Layer 5 of a small transformer language model trained on English Wikipedia (13 layers, counted from 0, width 128).
A neuron adds its activation times its output weights to the MLP's output. To switch it off is to set its activation to zero at one token and run the rest of the model.

Output weights of the MLP neurons that the questions are about. A number n stands for (n - 500) times 0.00075.
n2: 567 517 521 469 297 612 560 430 595 383 453 549 554 556 833 551 535 366 569 464 517 478 765 449 545 480 639 731 533 592 490 586 96 593 864 662 633 465 464 511 454 394 467 386 425 368 510 538 175 669 496 553 422 523 228 621 689 397 409 671 527 485 578 463 386 271 466 681 446 358 681 538 449 585 373 469 521 523 547 672 332 523 443 391 622 590 406 457 327 542 489 353 376 490 487 604 379 300 612 583 493 464 446 692 322 486 389 437 624 554 404 619 547 553 490 325 482 388 572 511 366 550 596 601 544 675 598 766
n25: 246 572 592 430 481 605 642 457 637 578 442 358 543 639 482 427 607 236 608 396 236 163 347 697 496 362 489 533 543 551 603 361 305 518 611 241 519 384 418 527 567 488 353 598 375 807 422 541 705 521 431 700 442 769 508 265 660 577 600 484 569 564 656 402 566 459 428 454 524 562 419 541 567 413 470 357 371 489 414 396 520 752 500 504 258 428 397 536 573 604 507 656 384 537 496 291 542 657 535 504 580 318 508 561 805 597 652 425 561 530 376 552 559 508 420 548 561 273 573 267 470 328 398 436 833 601 639 583
n166: 496 573 448 465 524 465 435 575 362 572 290 371 461 630 847 703 808 339 472 742 362 438 469 442 596 597 401 399 685 511 441 354 224 553 277 429 488 389 624 537 236 780 454 412 423 619 466 691 324 760 591 667 419 668 362 323 536 531 597 411 690 298 474 442 734 596 337 218 406 646 702 468 549 565 419 402 663 278 473 477 270 753 398 741 494 584 699 382 463 508 448 597 608 327 315 623 779 445 512 576 402 467 368 438 578 404 670 524 553 683 637 468 560 380 613 732 443 366 500 331 632 540 330 397 329 521 463 466
n262: 586 507 589 422 152 676 337 274 578 489 641 412 563 678 506 415 567 251 694 395 427 362 623 409 424 548 676 706 600 448 388 493 454 604 624 500 492 585 395 739 522 426 292 460 357 436 450 406 309 645 682 280 573 361 459 369 449 307 524 544 418 696 422 426 437 463 633 543 683 298 477 576 410 684 436 261 581 407 624 434 310 712 400 482 611 625 515 395 380 776 481 270 764 485 482 608 496 460 465 623 647 468 472 494 613 675 462 675 369 365 749 470 455 382 530 341 796 524 324 532 511 508 635 522 670 508 401 628
n267: 324 596 729 433 223 577 630 480 426 645 673 481 515 322 249 433 471 278 345 523 464 591 649 625 591 326 549 507 360 459 470 732 629 359 504 440 516 521 325 618 446 242 496 463 651 383 395 428 512 756 467 439 574 369 516 485 374 489 633 508 591 422 291 607 426 666 585 568 417 354 327 352 462 325 267 429 624 622 694 416 622 426 620 470 386 416 682 547 638 595 420 232 527 571 586 492 566 460 563 681 651 623 390 650 683 737 519 557 616 306 496 675 519 500 448 546 734 500 837 432 695 416 673 649 467 472 472 327
n304: 642 383 587 519 691 421 623 529 293 589 504 791 334 435 456 542 474 475 405 508 164 455 86 564 617 519 515 670 710 496 577 628 599 415 571 578 348 552 621 548 541 534 338 500 512 465 385 492 580 531 406 475 659 479 315 419 405 317 314 339 475 635 424 515 348 325 527 544 482 335 588 426 605 447 382 416 631 489 417 493 542 383 367 405 627 436 590 225 333 422 273 521 738 304 423 599 373 648 472 708 349 553 544 666 388 504 670 449 604 440 465 262 667 274 340 594 280 338 592 372 324 427 634 336 530 557 270 714
n328: 497 507 384 459 632 489 688 563 717 633 359 725 441 386 671 570 542 307 518 410 504 307 174 248 474 721 373 684 296 534 373 452 242 597 278 576 714 593 225 457 568 639 304 683 758 579 450 594 411 517 740 472 489 455 439 519 344 541 463 677 221 663 560 316 366 413 471 529 297 552 641 610 291 336 554 515 604 482 507 445 565 573 481 334 475 465 431 666 256 508 481 442 548 395 500 412 431 476 508 478 523 654 661 624 574 549 342 534 536 488 600 265 618 532 544 640 453 640 445 239 614 454 446 583 342 563 543 612
n397: 506 583 508 625 573 303 694 700 524 618 438 500 617 368 623 581 595 507 267 474 384 460 515 264 443 432 317 778 453 558 550 517 616 400 430 530 458 589 562 556 503 613 325 478 335 491 524 399 585 300 476 705 485 425 335 459 654 575 526 517 572 593 515 485 544 396 565 350 622 604 457 440 368 437 480 563 318 383 595 537 517 695 470 525 422 669 537 467 423 500 433 468 509 412 371 707 406 611 648 533 549 354 556 380 376 500 443 481 460 370 632 506 468 572 466 503 709 898 569 419 478 710 390 549 447 347 306 507
n412: 550 467 319 714 543 628 577 428 394 691 632 466 334 548 170 721 943 477 679 210 463 358 333 447 491 654 251 413 576 392 277 772 666 391 496 451 461 619 515 526 403 491 544 643 426 572 476 674 547 380 710 660 603 344 312 795 255 592 412 283 606 574 591 326 313 705 571 705 531 841 377 572 289 496 602 479 491 500 479 447 386 642 569 467 559 418 627 704 596 398 359 359 749 475 351 242 721 550 778 427 583 460 465 297 644 556 483 337 341 448 509 556 414 729 379 543 342 609 672 324 594 378 457 614 492 722 716 482
n419: 565 542 318 542 350 573 442 590 461 534 337 406 566 517 350 612 484 424 579 478 428 448 452 486 411 266 567 503 549 503 373 745 456 476 317 489 335 388 314 652 449 531 578 632 456 592 483 550 71 617 723 581 455 581 716 504 442 342 323 416 508 353 383 396 483 535 653 473 578 528 733 596 798 329 459 341 445 564 493 435 198 404 497 465 448 300 586 524 640 582 460 417 42 535 425 543 416 443 319 418 431 507 515 529 151 734 333 471 541 595 446 414 419 465 577 622 566 816 289 424 269 295 500 421 472 354 463 334
n451: 667 504 572 651 393 292 431 532 803 682 413 589 712 445 414 466 635 476 411 622 372 524 654 378 538 455 545 526 399 465 526 266 337 645 227 536 606 607 672 421 409 653 615 429 671 629 282 660 657 582 362 648 222 484 376 662 517 418 376 492 442 591 625 318 657 751 347 511 591 681 788 466 470 235 422 538 609 511 581 449 639 418 464 426 397 626 518 635 332 393 500 631 527 666 431 635 461 617 722 350 453 269 413 613 774 477 698 496 522 344 589 592 442 344 429 427 347 433 303 313 515 445 500 390 511 416 432 609
n522: 455 408 585 226 660 493 750 739 541 732 500 630 522 334 659 474 403 649 646 390 777 456 533 654 477 507 621 489 416 396 515 493 657 518 412 652 457 691 439 571 489 488 417 393 686 466 496 196 842 359 454 602 566 566 471 556 544 806 476 367 632 426 581 433 543 720 615 378 756 346 649 519 132 315 382 642 539 525 515 566 496 561 383 493 580 378 412 598 681 287 622 315 798 669 482 257 550 597 543 427 477 678 555 512 609 584 526 427 617 469 488 374 321 614 515 344 617 427 598 496 584 554 519 708 330 425 557 480
n524: 411 488 442 472 488 512 228 363 544 364 592 611 579 455 454 600 594 595 462 534 438 589 266 748 516 353 625 425 496 596 291 630 510 349 257 650 337 514 345 651 643 298 631 489 454 455 477 557 609 523 393 312 642 684 601 781 215 484 573 569 584 408 564 567 470 598 671 550 259 657 588 472 546 562 395 508 637 419 465 625 665 561 365 278 576 522 574 212 527 683 480 496 523 770 465 298 628 901 323 341 671 610 420 587 293 410 808 467 500 525 508 516 551 391 424 586 341 376 672 323 225 419 554 418 587 462 153 612
n531: 699 733 414 353 493 489 448 683 603 399 763 599 680 349 312 525 753 458 246 391 612 265 601 647 540 344 194 765 396 556 414 500 783 365 528 419 448 708 538 692 434 571 606 388 456 590 472 420 804 537 444 488 528 496 586 453 444 521 595 454 583 590 544 603 381 504 670 404 609 504 710 442 377 493 526 432 474 459 693 521 652 304 438 224 423 640 640 441 554 562 628 452 438 342 658 408 600 377 651 365 463 432 670 539 552 687 735 573 441 567 489 409 528 551 525 413 627 564 583 496 496 721 422 469 518 291 565 438
n604: 524 426 540 706 470 655 558 480 426 435 473 366 323 545 892 530 538 488 535 586 172 484 336 353 553 611 376 419 492 617 747 444 445 760 518 436 816 670 649 508 270 369 528 376 593 655 471 758 775 389 936 651 721 586 504 519 500 243 500 246 451 422 472 304 627 550 393 589 777 568 371 504 663 620 520 436 481 425 635 544 317 586 529 408 420 406 526 678 465 356 519 504 570 339 514 433 550 609 453 732 543 476 244 541 426 462 360 408 420 636 577 477 522 471 378 477 359 744 496 448 416 504 431 555 374 413 521 496
n617: 497 482 540 447 424 522 594 160 389 605 394 224 548 530 635 455 525 266 624 657 496 540 580 456 485 585 492 433 665 486 462 691 528 713 383 725 469 517 707 646 486 607 555 570 450 591 457 424 722 671 500 610 729 24 796 530 582 545 538 601 430 549 436 519 390 525 470 392 448 583 531 534 444 699 588 485 780 701 504 797 516 443 529 507 249 409 369 445 390 527 439 315 294 681 482 622 601 564 378 449 714 421 409 453 678 592 371 519 227 449 446 447 433 427 400 443 535 732 417 755 638 597 697 474 418 703 561 605

Each question names a token from some text and the token that comes next. It shows the activations a of the neurons there, in the order above. A number n stands for (n - 500) times 0.0028.

Then comes g, the gradient of the next token's log-probability with respect to the MLP's output, scaled to length 1. A neuron's effect is roughly proportional to its activation times (output weights . g). A number n stands for (n - 500) times 0.00077.

"r", then "ro"
a: 501 465 494 526 499 457 476 494 482 448 485 450 497 543 506 583
g: 358 544 451 451 505 524 374 156 465 475 803 437 512 459 443 673 406 574 632 326 231 524 445 225 494 436 449 579 484 627 632 455 440 510 604 540 433 510 420 757 499 557 561 459 591 454 506 534 588 484 385 498 454 421 693 544 505 624 566 692 623 418 357 535 572 413 362 193 627 489 691 498 520 506 359 484 781 551 588 315 548 489 419 593 686 469 398 647 509 702 489 489 431 310 621 579 379 405 502 453 626 595 513 502 657 583 451 444 508 635 548 580 288 267 490 551 381 520 610 472 644 525 450 521 687 570 668 513
Switching off which neuron hurts the next token most? n617

"\"", then "\n"
a: 21 536 497 502 493 546 445 506 498 498 480 477 489 516 440 505
g: 405 644 593 679 419 430 345 572 518 642 629 471 608 543 515 610 588 477 568 367 586 574 283 424 319 376 534 434 632 422 596 432 516 314 162 479 378 437 614 348 360 667 591 454 527 450 631 497 674 498 397 361 397 496 482 442 499 450 456 370 556 313 650 639 420 518 503 499 611 504 306 519 533 673 451 635 606 519 540 619 545 681 225 492 549 575 473 620 649 449 450 358 295 513 644 424 559 704 424 403 278 507 386 494 586 358 408 639 387 386 362 769 529 697 385 572 674 499 546 505 583 748 457 475 491 413 560 610
Which two neurons, each switched off alone, lower its probability most, in order? n2, n328

"urr", then "ency"
a: 523 472 623 541 477 498 503 510 459 510 561 527 464 464 490 665
g: 608 485 541 431 446 709 585 598 639 409 525 471 489 409 546 568 515 372 601 544 427 708 652 633 466 549 737 431 493 554 391 634 487 582 411 546 431 524 463 580 286 310 414 368 301 477 454 350 509 426 337 498 635 240 478 622 408 437 578 325 543 229 452 510 627 489 639 532 471 624 495 388 554 388 530 249 519 656 291 534 587 516 636 659 386 501 363 499 328 414 463 430 426 679 635 492 529 491 627 441 355 441 380 625 657 487 450 653 641 179 503 567 632 446 423 595 618 495 662 501 446 600 589 460 422 488 456 141
Switching off which neuron hurts the next token most? n617

" /", then " S"
a: 518 519 474 455 504 494 500 484 511 501 466 523 500 491 595 464
g: 422 732 347 580 348 379 451 601 491 550 595 578 341 507 459 548 716 484 557 276 336 485 392 679 485 332 503 613 410 640 503 573 557 268 672 702 323 587 588 407 150 342 292 629 343 460 551 467 482 483 367 366 436 510 601 241 498 485 481 623 410 530 529 627 321 485 523 457 438 477 574 489 448 513 565 493 311 481 544 348 454 519 460 558 394 482 569 425 384 484 586 482 592 637 335 407 834 415 425 566 571 482 575 461 496 701 400 488 715 537 708 733 519 600 516 541 452 463 623 462 365 688 488 499 484 361 460 450
Which neuron, switched off, raises the next token's probability most? n604

" S", then "aint"
a: 471 521 516 494 594 540 549 485 497 536 472 438 516 447 513 496
g: 593 648 689 536 437 613 536 434 693 566 615 611 458 703 450 465 548 478 458 307 460 281 726 425 506 553 521 710 473 414 697 518 594 387 462 552 475 564 379 587 476 353 483 385 506 585 603 591 468 485 469 438 682 482 373 413 353 230 638 299 705 399 451 478 560 465 722 535 581 565 539 456 485 448 461 585 703 510 550 372 295 429 734 470 438 567 564 396 578 368 428 492 469 503 403 489 579 428 423 554 557 368 653 663 428 421 315 276 605 339 358 635 527 650 581 476 525 475 476 344 818 647 635 700 620 569 603 372
Switching off which neuron hurts the next token most? n267

" |", then " John"
a: 491 523 496 504 511 506 466 498 500 500 481 506 470 523 373 491
g: 627 495 358 557 451 411 491 685 301 730 508 508 448 388 398 377 610 456 578 477 642 591 308 501 205 540 627 787 702 464 772 504 479 293 594 551 428 450 433 622 443 608 392 631 636 631 486 585 502 449 324 434 530 356 777 553 444 557 598 511 519 262 496 597 459 547 415 477 629 733 398 430 542 544 570 665 611 649 596 518 498 547 352 517 507 347 586 441 622 608 414 648 549 530 560 333 509 532 595 517 385 457 521 362 496 474 535 428 531 367 592 498 751 678 541 526 555 382 710 435 436 388 748 304 553 522 491 524
Switching off which neuron hurts the next token most? n604

"od", then ":"
a: 479 457 433 509 510 479 505 500 441 490 455 567 493 523 493 511
g: 529 452 640 580 566 656 339 649 531 497 724 289 295 432 521 424 407 663 634 372 530 494 503 469 451 583 483 442 423 641 407 760 704 516 257 845 606 517 527 671 441 453 464 311 645 608 623 492 539 574 418 427 545 683 549 340 544 525 610 388 370 422 524 494 609 362 422 539 566 574 319 409 381 519 450 507 624 565 459 566 422 419 515 611 324 474 432 689 684 479 685 487 487 453 526 311 303 551 570 347 490 598 546 643 548 543 518 517 352 477 259 726 459 341 384 347 421 528 589 471 483 548 583 659 705 426 351 546
Switching off which neuron hurts the next token most? n166

"er", then " in"
a: 394 524 472 501 453 578 499 486 481 484 504 529 573 504 517 463
g: 402 635 354 499 498 529 448 467 434 475 530 209 216 583 511 633 612 345 544 333 403 531 463 428 618 321 349 590 441 577 754 557 524 577 404 396 417 575 549 399 394 453 349 536 614 790 544 369 447 693 469 548 640 476 374 675 415 447 529 647 514 801 500 629 401 528 619 381 490 418 581 321 421 241 411 407 507 343 491 597 564 475 561 348 615 501 453 432 247 566 517 688 580 461 317 574 595 480 523 583 513 544 577 543 486 526 458 449 624 585 297 288 598 485 373 629 360 541 433 336 248 455 473 563 562 412 406 572
Switching off which neuron hurts the next token most? n304

"el", then "iver"
a: 532 503 702 461 494 467 449 502 391 502 481 486 451 429 435 522
g: 229 434 355 577 412 457 381 342 339 477 475 476 346 455 533 570 618 420 455 520 437 408 376 441 620 411 585 442 433 486 751 531 481 587 659 316 454 489 480 701 717 561 483 412 423 290 574 256 612 548 520 469 656 648 343 285 539 594 745 468 510 599 504 446 605 545 756 484 496 428 629 487 490 446 630 351 298 372 397 435 700 700 542 424 464 484 454 476 793 518 710 475 505 564 460 441 474 626 470 592 524 518 177 520 533 424 544 705 437 452 503 303 443 441 413 454 304 548 557 323 555 481 554 485 320 403 545 509
Switching off which neuron hurts the next token most? n166

" P", then "B"
a: 487 498 485 500 510 474 432 499 499 580 496 368 476 459 512 461
g: 456 659 441 676 437 467 553 127 539 373 581 446 514 580 488 409 426 645 411 607 492 464 507 459 461 391 516 460 459 465 549 784 486 550 546 475 375 334 484 664 464 590 497 604 384 494 573 490 555 489 518 680 524 264 499 572 467 620 563 370 313 411 428 571 505 390 306 680 429 403 594 805 563 529 620 412 618 484 836 440 668 339 452 420 430 333 642 419 444 660 354 362 522 550 626 365 486 563 481 610 545 310 602 580 500 384 808 575 492 401 516 395 367 411 516 712 538 588 622 595 563 456 432 552 697 449 663 584
Switching off which neuron hurts the next token most? n522

"v", then "id"
a: 500 478 551 497 486 532 494 509 498 495 524 567 444 488 477 514
g: 612 165 516 388 410 594 541 692 502 481 643 631 282 541 407 418 306 395 499 422 553 420 592 620 646 578 637 499 331 478 449 540 514 567 455 482 581 422 585 462 444 540 519 411 485 248 581 539 507 624 439 455 282 549 467 609 705 506 486 572 583 450 498 560 435 532 546 263 335 328 290 398 589 409 363 746 657 343 702 694 330 394 510 523 709 560 339 530 561 483 594 560 529 522 639 635 574 531 625 419 483 514 742 465 580 594 302 531 498 487 459 548 290 536 409 484 417 520 709 470 481 607 338 582 347 667 701 592
Switching off which neuron hurts the next token most? n522

"ax", then "ley"
a: 500 539 504 502 483 520 378 497 376 494 529 474 561 508 488 494
g: 666 207 520 607 504 486 411 666 363 490 600 396 402 473 445 531 551 528 471 427 514 283 557 722 327 245 645 570 428 362 256 460 554 412 279 592 374 455 591 422 357 388 560 475 511 562 444 376 592 493 587 576 593 596 664 625 628 390 570 530 496 550 437 653 494 488 674 752 646 459 448 298 588 529 781 424 492 531 393 650 441 441 659 487 645 417 534 559 576 491 544 429 446 463 601 529 396 592 448 224 486 549 488 272 452 523 558 435 563 367 465 182 332 555 515 564 514 467 646 336 304 454 614 656 582 525 435 419
Which neuron, switched off, raises the next token's probability most? n412

" l", then "ine"
a: 498 507 502 478 510 489 520 509 489 681 499 512 494 508 506 475
g: 584 563 514 391 511 436 478 524 499 450 655 338 405 668 545 473 407 704 536 584 515 469 458 333 562 395 583 545 499 505 536 587 501 558 593 228 459 498 431 445 320 518 666 698 286 713 410 295 490 556 538 371 637 613 795 586 630 522 520 432 570 467 409 418 525 434 350 680 429 608 572 532 743 311 588 607 482 367 454 499 254 571 514 269 673 331 630 257 537 437 466 653 484 588 486 555 603 632 495 496 578 595 412 550 390 678 570 499 489 742 531 197 574 569 501 370 534 503 284 515 292 556 503 454 506 525 446 348
Switching off which neuron hurts the next token most? n419

"ast", then ","
a: 509 535 445 489 458 500 500 517 441 478 501 471 423 508 513 501
g: 321 552 505 459 351 406 501 434 364 582 515 656 365 587 449 504 489 404 674 540 449 412 618 689 588 539 355 526 283 551 537 369 580 608 543 535 443 538 571 541 558 476 534 371 693 533 523 490 609 566 453 549 408 443 497 413 692 440 291 244 603 652 474 395 551 528 713 413 604 352 422 512 567 549 430 359 494 604 608 734 256 583 434 240 648 415 639 603 495 309 520 518 537 350 387 531 431 310 478 543 580 391 542 241 488 690 259 484 448 540 584 379 224 601 452 663 374 491 360 513 528 311 556 529 463 283 692 433
Switching off which neuron hurts the next token most? n524

"ency", then " |"
a: 507 499 509 503 491 520 484 516 472 504 494 525 560 445 518 514
g: 467 406 389 332 474 257 522 618 495 516 677 307 674 496 570 522 452 501 253 524 545 641 378 808 485 329 536 636 372 625 711 469 690 364 707 687 790 708 484 331 191 482 494 457 528 376 457 447 552 542 623 600 670 494 553 500 476 445 677 432 555 436 556 442 404 533 348 525 428 517 550 518 612 434 476 617 468 413 627 444 637 543 472 545 487 661 406 360 511 657 624 644 419 787 527 537 486 421 477 537 616 508 565 462 434 583 539 407 435 549 591 472 365 649 620 543 451 455 531 566 709 589 566 495 389 290 312 560
Which neuron, switched off, raises the next token's probability most? n531

"et", then " list"
a: 448 437 495 514 551 519 491 488 544 505 500 495 384 521 517 480
g: 429 544 516 537 389 798 401 364 278 464 669 377 491 437 436 269 574 495 570 524 439 391 460 556 524 620 543 587 590 473 622 385 492 502 408 432 606 473 522 344 458 394 340 572 578 599 337 483 489 359 655 251 567 446 521 531 528 537 424 377 584 511 345 632 433 525 313 358 362 776 343 550 616 487 431 458 594 480 323 641 725 483 339 560 472 690 595 344 544 494 385 510 534 298 297 547 397 449 498 529 470 589 622 420 468 499 455 434 615 724 443 623 223 548 266 544 519 410 561 596 370 407 445 413 320 246 615 339
Switching off which neuron hurts the next token most? n2

" ", then "if"
a: 503 499 474 605 502 518 524 504 504 515 492 508 516 485 490 498
g: 302 234 270 308 512 267 433 679 521 490 347 235 368 461 597 530 558 578 398 367 416 452 550 379 467 548 537 334 550 575 506 490 630 616 476 468 404 595 431 545 499 620 509 430 455 261 436 176 510 451 420 397 542 452 512 630 446 464 414 575 386 560 619 511 555 328 505 360 414 360 604 462 606 602 544 434 571 476 294 289 499 458 523 460 346 228 643 445 503 586 668 504 516 320 500 659 420 568 508 486 480 503 417 577 454 555 412 178 563 670 382 340 456 339 594 740 450 520 528 606 602 679 525 645 419 521 403 478
Which neuron, switched off, raises the next token's probability most? n262

" n", then "ort"
a: 498 524 522 499 509 506 500 497 497 898 478 483 479 499 497 380
g: 563 615 379 521 664 711 411 453 438 633 454 500 594 573 542 334 325 413 441 297 393 309 676 310 688 425 302 357 450 246 716 520 417 511 564 439 503 560 529 528 582 443 506 502 446 460 510 487 492 401 593 683 512 495 462 636 554 607 345 376 687 475 491 312 565 567 613 548 464 463 840 739 534 295 474 555 423 500 494 366 509 515 497 597 441 580 562 377 658 259 342 542 548 419 308 576 507 616 539 476 300 344 374 372 343 292 458 525 550 512 711 349 561 384 577 331 551 544 535 504 522 656 706 441 528 546 551 427
Switching off which neuron hurts the next token most? n419

"ile", then " c"
a: 505 497 490 540 572 496 351 525 618 504 526 535 491 529 433 491
g: 446 555 497 509 464 696 489 543 602 341 488 450 563 395 528 631 524 438 504 510 518 475 489 438 578 455 494 607 635 361 524 324 570 526 385 585 225 453 435 649 479 496 590 402 548 317 438 774 495 438 491 345 352 363 499 347 352 490 482 603 464 616 505 403 446 588 663 490 531 436 345 676 447 451 610 492 735 586 299 386 603 534 471 622 265 650 565 469 470 458 534 591 441 623 507 352 730 669 478 686 396 593 520 487 679 629 539 432 266 482 590 683 414 695 274 418 211 529 449 579 863 575 460 507 543 627 422 375
Switching off which neuron hurts the next token most? n412

"2", then "7"
a: 518 490 458 493 421 472 512 493 363 498 686 503 524 467 499 507
g: 400 543 551 573 535 519 378 397 458 811 461 322 767 510 702 388 516 375 424 616 673 544 522 524 374 577 497 517 410 476 430 577 416 456 429 747 538 540 687 609 610 539 470 662 586 649 638 545 509 476 521 585 375 553 459 361 340 496 665 481 450 467 439 466 420 734 685 588 625 548 915 551 474 499 333 525 770 478 506 459 553 547 471 353 437 489 582 497 305 564 562 553 559 426 547 231 532 514 509 507 723 501 472 574 529 401 425 553 311 394 501 442 522 202 411 589 505 450 556 493 200 709 516 477 502 440 484 458
Switching off which neuron hurts the next token most? n451

"air", then "ly"
a: 500 501 642 457 551 493 480 492 494 497 506 460 522 475 483 517
g: 645 405 601 455 485 440 687 313 627 405 502 534 514 445 509 548 701 561 530 500 614 573 451 100 508 508 638 437 413 543 419 666 498 451 509 543 426 467 502 501 563 513 435 707 348 445 493 605 483 594 439 490 530 651 331 504 436 470 467 534 525 242 648 507 641 670 414 325 275 689 432 397 438 345 567 358 662 416 309 432 387 562 533 870 554 722 559 557 601 591 484 571 481 365 694 546 568 670 545 243 490 429 397 511 555 442 498 671 354 395 556 504 674 409 567 451 559 625 620 498 577 509 520 514 435 725 409 309
Switching off which neuron hurts the next token most? n166

"R", then " "
a: 516 498 451 534 550 499 518 497 513 497 539 549 518 508 507 453
g: 552 388 735 427 507 530 381 622 465 412 585 351 562 285 462 587 380 684 507 368 541 362 456 544 399 528 297 528 508 694 421 207 472 566 483 293 350 410 525 394 592 375 448 427 492 307 277 416 491 461 421 645 626 674 481 532 457 483 612 425 488 708 434 499 485 509 604 549 701 578 434 389 435 592 338 511 417 628 487 541 530 162 304 623 547 497 509 303 538 477 433 534 464 365 431 427 369 624 452 525 480 405 724 367 621 497 455 540 325 359 542 594 694 538 446 384 638 466 752 698 338 617 329 534 505 599 393 513
Switching off which neuron hurts the next token most? n166